Layer 7 of a small transformer language model trained on English Wikipedia (12 layers, counted from 0, width 64). Numbers have three digits each and are written without spaces.
In attention head 0, each number of a token's query or key is one row of weights dot the token's vector x. A token spreads its attention over itself and the tokens before it by the softmax of 0.125 times query dot key.
The model reads these tokens: "M" "art" "ial" " L" "aw" "\"" " |" " Geor" "ge" " Cl" "in" "ton" ";" " William" " B" "ry" "ant" ";" " K" "er" "ry" " G" "ord" "y" ";" " |" " 7" ":" "1" "3" " |" "\n"

Query weights of the head. A number n stands for (n - 500) times 0.0013.
q0: 363515446546283568710708493484547506463325532619583471460271508730483510506607435508580557417565536700539624591519383517242286334641373531441606430471697487521520283501538606352423594561559390
q1: 444463707583570509536492619406555426393410343437350520476569213306460796466607341544523603464499521678358416645569652448611375265402326731516420626614565475689342588374494598371323571255700693
q2: 166640319450659399510471510380448587508814395156482479437418490587259368447251505558463461488589590645514568583709493573707554765651712595467430474467526215362622479573459422692499601508426532
q3: 500668545329507406351683546608518377629468569416538333584469417585385211569549570426536443535744450483471536400676335415573560662549593493402504617443377656455420653505473446611576381582370508
q4: 436578781719503397324457492530362614452501527587479347534455537494539649567522572582286570588546679583811594468559442388694436422559445420430610457615532386408422423434495513539431442279368468
q5: 421318410606453426566676581619380498525438603387534477447593489722536325235551400503573416583570605533524568607199400241751578458597540575490562367411591452511510411458618590592625251516655488
q6: 516573518518388415716598551395688617438533531522470504291622219493490322482294630779567433609284462485687501369636634484479603602566572093459626627236375485326473869391576376422479375405694503
q7: 690549455539547537380470363415651394648452303592535331639548633383466575556529390458654321621514517605792626375451209703566620401613489685389449624472525329501530627539523605277511501294432524
q8: 440445551129627562493277485479582350559348584519574646544689455639606503433373263671543512514491625413766536318485486470500463359330589418490516472315527495567629543469559556469513600559499306
q9: 377269485387656441566404588517623464554589591433518508417476256555556422671516481402545540302665572493552426470520294488441592506614511444682476367637359527636480546527336534430389518572602567
q10: 604390711628222727651342544426853748433421468352311462537400415500421557624628318038481704500018438486342596611300677604603349433392622612515263578245547781662855363502686382401457662576474369
q11: 423612699627528422430577624286499567531385285457331496362595519379516387305555430504917525455425379404540657618504647465522412414485537584429412656528609455368513504680511525451559504542421609
q12: 392558405589286599519660324546526299487510479531398409518640411272480372401648699374501530608667236553595474541437398541378510625448596577500479474659578634426396478300513632612585762547376589
q13: 614561611720456550595591470635399439708592407385468453404260610436737399382539670492647565381626374734514464502490486541494555264426482601561560641504673519494515441418385402373501230283632442
q14: 578666372768421471375562398338363446516481267548471606436528515524519443514468486388725626548568591400618297344424296636465589651424088439617578555591572508507624652683244564640266555518456526
q15: 440575424485641524482838613777584350448424565541435601391331645723553444495405374431584392405710549599637332317332513352620598436476534323482368558713587394249464650483543435491537383605544528
q16: 459632450375365499686403534663583677370582645604640582549390602500461583602475450509254640592544303513500469494391413206679470617637574538310623766270431509651466472396402464394652481416273442
q17: 302750413355531486468560486383427429614425462412629679458652464661630366614587500486309383476534278469804777235619547382521517458406264516636484274497640209411515593652622573434411510376600406
q18: 305490367449249539541692707493488709640482294641572402729348549500478467483625391530383699518293564363353724604669641691578608420561686366463450556473465601361534451301449343445531468578354384
q19: 609664628360678454745423478470404348610492291587467497312541664630511575347769513589469533613657294550442482415364435490522540320636421471508572463682592391362531462463536403552381613572308278
q20: 550741375366587363398632497460302527376510703342461707511320584534484297593405351895509342615577561591328584576547498526690460643299533454573482489631502584166503648489499525534444350420323550
q21: 464480507409701457441595506287504644507624384516435431371479578464529557484354653543581373502570546566604608534569498491530420504372321499644490426496623373372378407501618563541610533552470529
q22: 524399477496522544595504725508676555562259433641547518468496423589353500649666491451692474552624525645352457478506544356404231300662327463515287727477507471470483499442564524389490680486402550
q23: 426377554585429560414274627492523424583334495460559333358687583434665564330597617549312540529442588332422541683415509442412412600419383577500367623661618513494564373389547482399590445564380432
q24: 689557494519608639408510426613630451239554490579367585287577467406621549694328581719476395404459416321381556498324444465485597372197373692586473431655561428507526417547361595499402485584592548
q25: 333573463464525567478393640446331616744620528538548593564476600541399243543171467582687640490430497483409402442729648484564581667455531515357582409335412294393399506521408405460707483559613449
q26: 576418575547532476603500610384644393544439464688414363363472419742670471297483411318575598475444572435552590579499669455669396382658486464485411489530460510482513390591595360330464561520600524
q27: 605552398441401511522357415509398493515494302560575703393552664573584425540449716418460373593493560441246430530637374544499540407543242581370649576606456417339438553616532429591531479374458539
q28: 284545774480615530701413571544525531519387403521551363459470394531553587442307481598570314562469510538549597432467441444438493342702321602587423445700716379305395679502659544448442307433380578
q29: 448476480458592492645510655563494437527503610285631515398595634498463520420344392645628358442442505335501358416468594569616675551407688444469501633593566433501430484465450350394421483584648479
q30: 506576576380449547628678442790629589503621419393380497404431570428387572765523611358478456565527586548312274627524248602541488511601602430413523440567313473535561159448494430674653670509465490
q31: 390421721540395649537511562689528414506504484512622453629468465597512473527443471330453799371241418387445602465438672276447345442371465397501634603409542536519312419413729427431627763356623769
q32: 362664375316376427515549577753560538721697527377405540382477580537467531652450388634643528451372463526323399390504599593450629469507750387578517479271388617563615515411556462558585409509561589
q33: 472443581584327388444740589509456441466523729448333676438417552510546434356480472463394273555566545427448597484632453376490483601508408599476364346662493263528606390631307563469567550708593336
q34: 540762561653413570513488492312387565201457597708634507615536622365498427354571540520541558519492768582537485291691356547479431493504447517397483540617639378571504355564676375439390411571349317
q35: 544509365742330424457568423439422577496514450549553332624519549469330678366493437535414377277464406479601305580354709613543509583497524395516287561417573608609534568460616615599553477667484611
q36: 591708739462343534527538709653671601540444602423624457470382404708455513641653462336580582360329482526451392537470305458408504557522526440416447473495539424585595312453621442250646499558399453
q37: 641357712604677626446352617378401590529238349509679718709525456324695594379560511620530458475614552396667577266255510408361260391448186562545453595577492534664635444622416406539403470582310582
q38: 521350528502298320418553641518484477745449664586300586543346477618627374429471465623401464571472545468706596370310693563639536503548680405541608401402583542351502607466398620636465293622426241
q39: 623397664693583635703586484494281522410175440545484518582628330475576534530566563746413429592596388502468581437557451377517458454424184522297445311840738581461500555599387519337463568464460628
q40: 361415642505500535459512456507613576573455371429580557627454710390544420605419410506413542525394280678366439605395622626539509590556501364353528409457710309727635360443402541436439542562561437
q41: 520670447429508423363530404533578472426549391593222627393446591649399442495415497678546505471619576669646405581537571564521414504368611407381462429428599307347601478567592470643627371507414437
q42: 459520349494599565551596535383573617661564520469478481616486442324391598509454541381427775570142384461581349523267605671585532605498594369534520464500449576524464428289264377518492493759541610
q43: 586303517657226463494431715556587465346440462583544658577617164505458443559710403591592626556492561472576522433450573662556406595413629543442417645646498328418528565363607347609363509297455508
q44: 202641510468604346402571403741379319576655509364597461590547558515269440393340521821526324431500498413317525489645548611450657823475686528312638390478558301412662496643613391640350403520544412
q45: 328530376575367364352596470603519425550659370381491544442569546524328520616381613421599526471324396433582460430533571558639511661572644414393581482405490364267562502432619488674654587627457637
q46: 484500539540406551512458462391203526474709317715350552542599549449442362496512505868508342440429503634281648301488467461591426360554438652356600311578526504654663657409571569475377606537488586
q47: 572482583496581470488588551444607588462625360524444396507417448577459518545550446530618458432569517462509560538475444532495412574427450415592483527552472569563495444552555443431464613439404672
q48: 427257522488490376650666608590437566608592633508454366632371557540338558625432447320557499610343688302520599413477421539614516536597612459616510591508578494412300449533378443570386522408524483
q49: 363703270543383353366504288486588515321629440373516430456452524576329568473452484256311572518334426451429588687611563493717561664718581330437504612452159534402628684553670467555646570484511697
q50: 416590414469485432370358436497506442472502395339385700368509601489462593399395697684513319464798644492608454520474370512615523418193487601444668696597524688739545536497409396530372577571344750
q51: 502613232364768390470555257539403312461435476471560523478550623530596660472413644606340446638477705492554503581568369737623615427634501360515515573658658372340537517588406495688399334403487416
q52: 361573507574514744341602468495509781429470419450590397361574587597523325772328409578549462379529485536517511563602479511494531464389455416338445447401223656202665555416568527673613544612659468
q53: 773307414503393271560135519411681503426457549634641535474422494524520614595563310428473617357405325332509335622360685697788628610553578414673679394352358673521440458602745587351463358576311387
q54: 558567584286540477406597487358420668393591506657568682572476321457580445426525618420488398243436435431504487778552398582528603551343488383549455664590526374600537621561485745481572790386522321
q55: 429409464706560509439551532766514414631364412397423573369371535336476649646513649574297720475370572542591566490553690407588457342640564311569536677383263483303780616329471524461584562548512454
q56: 446641628360585596615415444397662514516442529527616467592686522609523368427503232613583738599385425424633487711510344463459453405312359302637440492614595454586430448491387467289638425464540630
q57: 425473526569485475474556465607347604509364661578416491521430419552389515460459417495635613552412283575569634571304479529552411484342449438537297547593630407669573527530580460480563373348584611
q58: 468487448468329349613774370620322441440641360313667405465504564485461413487222416677724468512353482355445571505449392675560629846720685339365695427407369294333496461422654487707698508536618638
q59: 604413250714516480515425425314537572385615489407294581497521628384427653455359626820350775388526550460414703295525356594614630507373557337385531630534471646180371491801647511564620509521569714
q60: 479324567435402359601393338488602540544344374443553530561472502433536757587463670293726518537432796558377545460532554369499529524438240831276579236680627449398705526407463493240414640859524549
q61: 375326561643364390418265620492653521527483516537477495368539591673577391505595495505447609463526539534490568720302624393352369438658575526487549557523599393523366385545471517558404406421510683
q62: 519414515613741496533491375511311555474525414467403593602481704170295303521620514618618564315378525476451528729673465386439516460385587450664519673380476561537681768633439595247625344435446480
q63: 548518623663526566614561471589604580510481282495394423449531349416531712567584500447637780455203427535417416686465654647363419444650566470412339537322620428601780312531367408523467444395644445

Key weights of the head. A number n stands for (n - 500) times 0.0013.
k0: 628603693494563326607603448531570324613383572545477518341508334671631548566562588553379370503618279584356541519553407490475570447356448509246471258538645512652492464552613581443514508592390371
k1: 467652421535656385580541602466480374516415283598444442479780697530403364434624487629682515518572567360685667254557520529346530494435396445365494599621595446325346663489405554555339619466513287
k2: 392568566609284422519421505281608530683556482643399400519606660486532460596453322419492760513276570564581458558526596563473468481407703541414377573338413312418489415415580530346722622588420528
k3: 415524436606530638548460547528586412482699716621435570642547531675454475460382344403502565436442459591350412539372404357436380770629411351536557604286444604585438324483576452384619465414537574
k4: 506401519560560362486599395475457631575446527521422365533295509574277505501610413436450403550696558442662544486413626328459509612571521432574568610517498143294446548620558616599581602633596464
k5: 515514545467512318629488430595569568533485544419372556437330391798461554392519474655440485585279619276616489755272432454450295526491410413386506513567563700641341474333527657571551419585455530
k6: 382369507325702568577417582367614563593387402501719361636591334411431617413451534485391467694407372595659663470391616589459376490421637026590539614441406742505529571626494342392529518648574453
k7: 348695299816399488277654454515575634398403425344413517476521421626446549605533561287585446680394342686519484517498664439473528454432395470486568466568802377519494461645328535479454652311833540
k8: 331515424446482410525342541403564420503382464322599554653523373493679463584532377680330487675676542471645419488288419624659495609452332564696432359343649640397506608545378423498557381459650343
k9: 488446385451459453603633454343528455355619581596420593731588485313698583695461410439444660483447566494532491379428427738424624572673612447362445508485398571513304430406486386508506458469461458
k10: 592662616580371653460346566343204495531217336367504338355712465356530658216735472515680642648590687572410508494545487416615237382572318744404642370703463468673634468517587350402391661477412418
k11: 399519581553442429457502586472412539816390267351474439381633535637439477409331469571548442634394568553392607576568695601305588502300445520617568651549604484610423462538509678465449429373479589
k12: 552530632463443603343472741684562348502657524549486482572508338492549666463318425349586410471383237595545575456546472410369538457572430531453461654465362458548583538392708791716403546323381615
k13: 664533435636670316470548483716349581648437536329398565479558507602442584505260412505710477442477424419601614462534528518540505415513620214396557483506559406614575304527445698342438264625462425
k14: 517705504671838400378406484593389523454489298429349535456403420467525554569301406478546529665346517688285421406595647477767683460305567478366606475477197475568479590461399461598379608376533611
k15: 451530255531584329412479685625423535613557555513380409232289451619675522517506579497536486551627468558555395326405425684359398593648592382487697660329640585636493432395412478495624376517540468
k16: 627488339413457631495311462393561560500467772561598567442528355413434529562712524399423532478481305489447635326328439273653497566507359493480616710472697347542292573539388518355699472708437448
k17: 304536303377559295389204681461545504622513466303595576660489577728646677724493523606439398470573387549404396610489404575516521339260557417542358586362616483410339532622604531424618610876580401
k18: 586367583588347511663504602443561527617445683582550535347623273588509613392718781408610506267562401540429528564517771366425552570336470473643434474372311352483716329445264427547494544661444383
k19: 362632427400590516538605424543475434720535559629514483432305644614439671610449617408650411478611614557394646476548450650553293583238340420587552365473512392388580527314558649411530303520556580
k20: 555512427415446473306516669592509532755532664489311424314508661620447370434522526656416491403427512445390442503468506517471577670404807553490585565413408655309519627616599358331553411504628361
k21: 514646541486448392541559576368630560572536403479626480385442535512534513522404439561404444471461541486429528606701611512372499476590554407464360477504448355392315442594591619415617423582634463
k22: 444639502602563408581492439371549599494517399663462564203675428506654500478531670557485514566593512606382543410588384466365394576333380418406523660535659686431467395567497517366618497343456577
k23: 660480664570331513692405463529506514342616736242412365353459506433516494433459580582629345566472636405607505662538391395406508535399442543565502561578429394404742464485480612544479474495383578
k24: 657443373295401567215619381621503395359707425339618634546654392465499371594448546795555427507517573454377420337648574700499584411614570600342507565527470509443522646616489499607526458633598386
k25: 281260647593592514533461598439483555485423404550561612437468482596567393704388457532605817479331512471535598490584531402555571546486550543672384435477565482512460399516436350290700347684462552
k26: 460486328579511380756510493329517404614455454497473457440404536677551597428394582447597463674707699574606516504550434515299554410361452443537607421697543440658477494393475492461538402444400503
k27: 483556418444554461526530409645431699475625541421603665359462563571394451669290597507556407460475586490461581534666369367561511514342524499515579386369459552533522475472443393427714670420401556
k28: 417699434359518456594542499476413517716553501588584329317551471459453414501415544519651403638408661418596532483369311588339472530495573264534335510415611385464507358609479488586599610557782530
k29: 490367460454466505455549452611574576499475526417539170509487592490675513435443552606572552555458514439633466366494613648490563577390478554527471487458565572528552538488295367449470389580427609
k30: 398823644474533665464772338606463562381548501625438517471470513391516592628573558442478500473557465439372632506595545357402415519764378648289642524445399450471580415330566438368709562412295490
k31: 642409516408606579694187584696411535543509245501608438503711398569518500463619411615552538483700449427639514363540320372389440434530449533595418506560602413641386453432569414509638496526608602
k32: 400537549537411506539500414681567507589422482397529534642579461366660445557674482392630624472380404396357585467468582472513379422538679470487516576251405845505555437487405441317540442579594419
k33: 352408675397485527517560465448542303514529610386257660377217637499682539478466457459561421458490523381529374619663568576394673476497449559311767611552630462533613440522551441557485587684250444
k34: 587442444568528376361497347332512579527453559676528283535358422571489366463397499616582462536519275498408502604315557491512493531459381552618813361533482354396685451696502418431515659602315555
k35: 611501494626416498510570492544648569472382447540618289372415470396611345280697526432561422513427470563440536629585542400713535348496487415408406780483459480688642532487506589700314533321580559
k36: 516639527372547566474562484471406498356432567423399400506483431550563424649685555475536465679519467447335526631518413414500362614551440547447703482545644462512543339527563242197571500586470580
k37: 414541427580579402506383491504249673446373455455545585465632420281449527358427547733273430453515695489448277591397430638656681568390420481531678491526615367353461509598498481609472303504609702
k38: 384333600537383400584607737580520381608369650353377615480177308438399689404598366402462468461534613339493457461386631542698329538546594320636502458388528607649578467646492500633427382538551369
k39: 545345636300609524351645527471398395529514356535521523396573515588413509531415723692488314489521601556526486407495239354576616529491444514274522568637515386367632573494524336683422454718542615
k40: 326580640491506591591658527526442630427499500421451500434601457504596546424592502550427591395377350549510538354542465469618381353458497696461346522539600255642756493525542505425331478628482391
k41: 281624508464461300493536532437478387632387464451513609414344513567376365597538513623495402547588468601489557481555515555563363508590633486545581563415552451492629413529614655403630426410474397
k42: 547636581524420548339574687530538480291390396683490423499498426267438681380484565383444722435357552517412558408499659524509488535542541515661382458543333414590619670335474433568432329587509593
k43: 406328442469583468621385687406357475423394549463499476521538405446384567452631596605677442482539434513725474363374698576435386627345636467386643546479524564311591438498558424601568712360379677
k44: 261537654547479640587481392604527369552693548480597251668450584651434365568590429507515501368387427397540365600480486567463442531357611573419379473376465538556870342475568454390540476539462703
k45: 437514511510433494554449562594625566475493355372612438447431448465441556628481322297485489481318485545514542470586589448398404482489583564434457729206441459540521422381680564584659652430519717
k46: 337298463468405488430659221463591609641506313562684710537664464520570396512648563481804412350255445503518491464490411415534488530343580400319682440387471484445508566611738466609476482597584425
k47: 479638463491519537571512445417491525555505455537526397521619522481524553423615574480485449494527485610408433449656586474418562544521598486363556498606385395504348403520559446428510417391602568
k48: 547554614571462565552532428508580546572523394657424408400300526427484698472570479387600569441581554395488401354478766437412477584592508430451329399536513483630389374541287340553602613491553690
k49: 597562278508395628569327423440589564559506511512458396431573645518433464414603427205430533546429470666534522646526392388310559476373558604557577698427295481580483601242557565584562808416416448
k50: 470625418541314279474559353728589524525462555367615493660635519397520423466471316631394444527421577545573393318668441437603671738445529568450627524315323489478393588560405623464458398458319554
k51: 629744394549367415458616408544710541502625521494386444491335569493338489639393491492347411478564526453529469542367588543551440448453672524641266473289366518500837617363246516538593631471552456
k52: 495257574624617562364496496487306699472492527341623410323690376626671381429429541577363565503517479729460562669536528413402568587604462543333510562227365593438400610393687507476695508475607283
k53: 702409195484446586705689640404590481374343727422633304565327391479349594559748494419323524498498665484326743431516472543783527357516450751618438447715423545607358537516489436490310491307529485
k54: 560579333311521636325550735227501652560669309421559626519577412483677389643628452551385290500588354406527468724631636541621729590409529412572441560506550397618476622552444398434471558374382324
k55: 715444542740555498516435498624510567469373375416344605293628378352406669626710427437335545483662665485628566439455481618386416432522464387565574742387456512310725497409485633558472466622455362
k56: 444688461213577456526391348444530437490401543463395440504642501563581461396378622705488544600430374564534675471450453488458707593393474549698309576611466408559520478357387465450544354482635355
k57: 464633465462561529464464507393385440645362263448420592357470527506561438421640498663639451530406413522572427530425419358402542590487709461443333530609606557602589500435513640452510511652506637
k58: 521457601423577821766580483718673592581439418456563453459445446557445456610533383422439509530205336492502524676360686502367436430474574510327436454349436490530510461286588378553606608461662672
k59: 726247341644143369514591493459539422705537335476466369482600368282263530558408453548410587397475350538384679502668469564610626500624594516400741528488409544436555575419352476593586654596721678
k60: 572602674381354478572582558716563465383462382448799674307435604549603360701319323345550709667465706497398420504550378614358445672409257664250581398638429288358665324594516221655475479610459633
k61: 459320628435290291786503372611392568508516654429395538496505488456405467364490539577514518535547556485563570356533472572406370411357635522573412537640617476649401468553577683522481517344424544
k62: 718502528552526590254412302440527717623430313493441619395729578507393447642601503650430515356298452514477610552406523662520652484587508438678434688619480510562520308594450566404311334412479385
k63: 488704690565657545575515415372360441503389204464503541496624500414343489570535627517586475589550553536485604537463686569537403247488563484373410565603532422538818482386450563453435515537480554

The vector x that enters this layer's attention at each token. A number n stands for (n - 500) times 0.011.
0 "M": 462299383564424274310402435375770450591616328513520442627519570519630586585444596198489431300453461470444497598355530627370707500561503388549529490427631497556578540590702793545378457587567456
1 "art": 479451552416482369320666394492873587755655456618510546551237616559413426676237446472353352492276405552532356505387551608583523639302680378417526466442469511337572591600491538611558484503645522
2 "ial": 518422599447366409393623459472840462707715551551462553487302670542441314737193378480375447493365447563523349567442525594511665560327686373372514479359537579264506530609447532606473560555731500
3 " L": 427484563483475299346598462471774581664643525542505476506222654645453392698256420485370494525309460507385407528510568458413621602395769402459479425312592490216515761568378619538467569583670584
4 "aw": 461494598474509279342659386439799588660664439598533523511210655688421477720249430413359379622334474590530364597441565535559576648303645461410484570282406445334468616498474546542485482487634581
5 "\"": 419402506489421385275563459459978613766583451569529551540304634617469323699267455481408415540444466508534423558397573543600663612272578398417495502267503498292519644585477617454517437548539520
6 " |": 474428460518529440306630445536819651668567409592512515586352594630488308642293491473409459425320439519535391646499575572548718516276685283437513494247571438263487598664382620433491436580649474
7 " Geor": 427481571484386327395645373435739527698727445621515506560268568605552510654310405583379435419226489593613280534494533480417547581315673423410564544269503582333573606608328628578503403550701575
8 "ge": 331476530476471321323632445507910466687674445545433545564294629553422404619217424518440373489276450565532400509396609547548587519297778398376503507390512544358536513621500516563547445635660691
9 " Cl": 366462603559438365385616467472769487653743574570582484545232627588424409646280392522443475527318410576447362513403498505426564604467805411372519428362496504202584704650343545513528452518710610
10 "in": 395504602483403422420674386442746598590687512579517428555255584616457392779158448540401398577254446561465396598507634535489617574301751460432462472314459479223457521611545511520460544527616659
11 "ton": 402537623480435444333603495418845481697617588565506553494231599543442368652149410449396373566223486547580406569440565545530639661338751400355452500397487522319477501621402591523561540565576618
12 ";": 413478537442458462349581528533863607715536473578539525632330568622490336628193470468414416485269477542431406513405646601569665532312652369392465572273516503209526578701401605482493406551637523
13 " William": 394479595526372326336644407464772480740737511608542547512241618627491450665249454542371441469257431506557369519456522544495527604340766376400465519349472573305588619601422639462560410507699552
14 " B": 425522569468477340368655438472855545684642469531471522565154705700480411582263407618437468545278411416439436575438554551466568601455734440340421466265555541303578668547437518493471469549640582
15 "ry": 458479573477456260364762375503776580728664469548503538522235646652459345696330355429422414618334432533475364586416504553555563598268715460397509506204510557341478536546551573536527443525629571
16 "ant": 434556597482437365354560435524776507720674524537475541473250642672442387745226377362397416593355422607551359579375488562559589579319718398316503471295510570318575592558467507588572486523694490
17 ";": 390480529434489452356604520539856590717532454584497558636328568664483324661235439459375433468319492581444405504409609596593634523343663368369480529225510506193552598656429623478518416553645483
18 " K": 413475564455471333353664467481850584721673488536455484545171608631516450654344464543377450509330452427503420598492474514457558586351729387389552542168485453344568694542402617501466432551723562
19 "er": 408553593473477320352711506507717540694642438519434459503134643644516444654345429485385407511413387553536332618440565569561615511326714475409503518157484530245556471546480563558444540549729568
20 "ry": 418486561454454246333701501515776601770636495538478537509268601609449441762375401432348459591370443518534334583428517551537613611254716358376508534219464483281542500524490604553590477567580555
21 " G": 379508579407492354344602477514838605726646453506510525624114635636488480582307433459398433547335440505508390573519522479516542585464757338335492472325504561233627621550374583541553480511624543
22 "ord": 457473590482433415178702460557815547693744487550497570455229596608474429695338424482488405653356379566542407582379549563480647536329734463368440420274441569273496575538487483502595411535614576
23 "y": 466484603424457399405651481473821614690625471558447549529228679604478247675241387367449400595337439557521338553433534592532636579364718344377522546257456567311510495590441553595594412568627557
24 ";": 404456508443471469354601544557845607724556451598514552632285543640508326677250462434422438453306480570431405503431612582562660538331682352370495546240497498203535581656409606469535406558644499
25 " |": 419432445529512437322637479593819635676598410565491510610345575610489322660275482500401485397275426489546388599517567559483705528294722306453527516221532456282487557640391598422567430584700530
26 " 7": 447496483486528391291645434564850596687529470574522573614220506619500455719232406574432541395240403470506385524503600454390693589293755400495510536272557460357500591583423527521515470487704499
27 ":": 486464534506569357323556441586748586635580440546507576607260571645588406725290365486431463470179434521483346564479503571506680553292775473550512594180497468249430583567423575413472490540678564
28 "1": 476527592517494371367605451621843481635578448525488546661236590639472398777292407535370560465290428474556286505523522522504708529266669462463517515170458404407441595583431541496476540492737502
29 "3": 465523589467525359330588468577889489682585515469485582660283594607479420795262391503353536518264429478609331526514506530503713574285631410448497477145439448383478532601472532501482580490659516
30 " |": 421474500508575407302595465612830609688610451522473547630424600601479311679259374418375512444223466469552351581499526567520693538280689353482495494201517466263478556597404615465587541567676516
31 "\n": 389379474524538387308573496562783615701696456471456523581298581700498440758216498516330504454225435488556446522489486586524660509263564457539473572124498467411570559552361557498550521547669548

Token 22 "ord".
Which token does it look at most, and with what share of its attention? 21 " G", with about 30%

Token 30 " |".
Which two tokens does it look at most, in order? 27 ":", 28 "1"

Token 12 ";".
Which two tokens does it look at most, in order? 12 ";", 0 "M"

Token 17 ";".
Which token does it look at most, and with what share of its attention? 17 ";", with about 30%

Token 4 "aw".
Which token does it look at most, and with what share of its attention? 3 " L", with about 50%

Token 14 " B".
To which token does it give the most attention? 13 " William"

Token 25 " |".
To which token does it give the most attention? 25 " |"

Token 21 " G".
Which token does it look at most, and with what share of its attention? 20 "ry", with about 20%

Token 19 "er".
Which two tokens does it look at most, in order? 19 "er", 18 " K"

Token 16 "ant".
Which token does it look at most, and with what share of its attention? 16 "ant", with about 30%

Token 23 "y".
Which token does it look at most, and with what share of its attention? 21 " G", with about 30%

Token 10 "in".
Which two tokens does it look at most, in order? 9 " Cl", 10 "in"

Token 24 ";".
Which token does it look at most, and with what share of its attention? 24 ";", with about 20%

Token 5 "\"".
To which token does it give the most attention? 0 "M"

Token 20 "ry".
Which two tokens does it look at most, in order? 19 "er", 18 " K"

Token 29 "3".
To which token does it give the most attention? 28 "1"

Token 15 "ry".
To which token does it give the most attention? 14 " B"

Token 28 "1".
To which token does it give the most attention? 28 "1"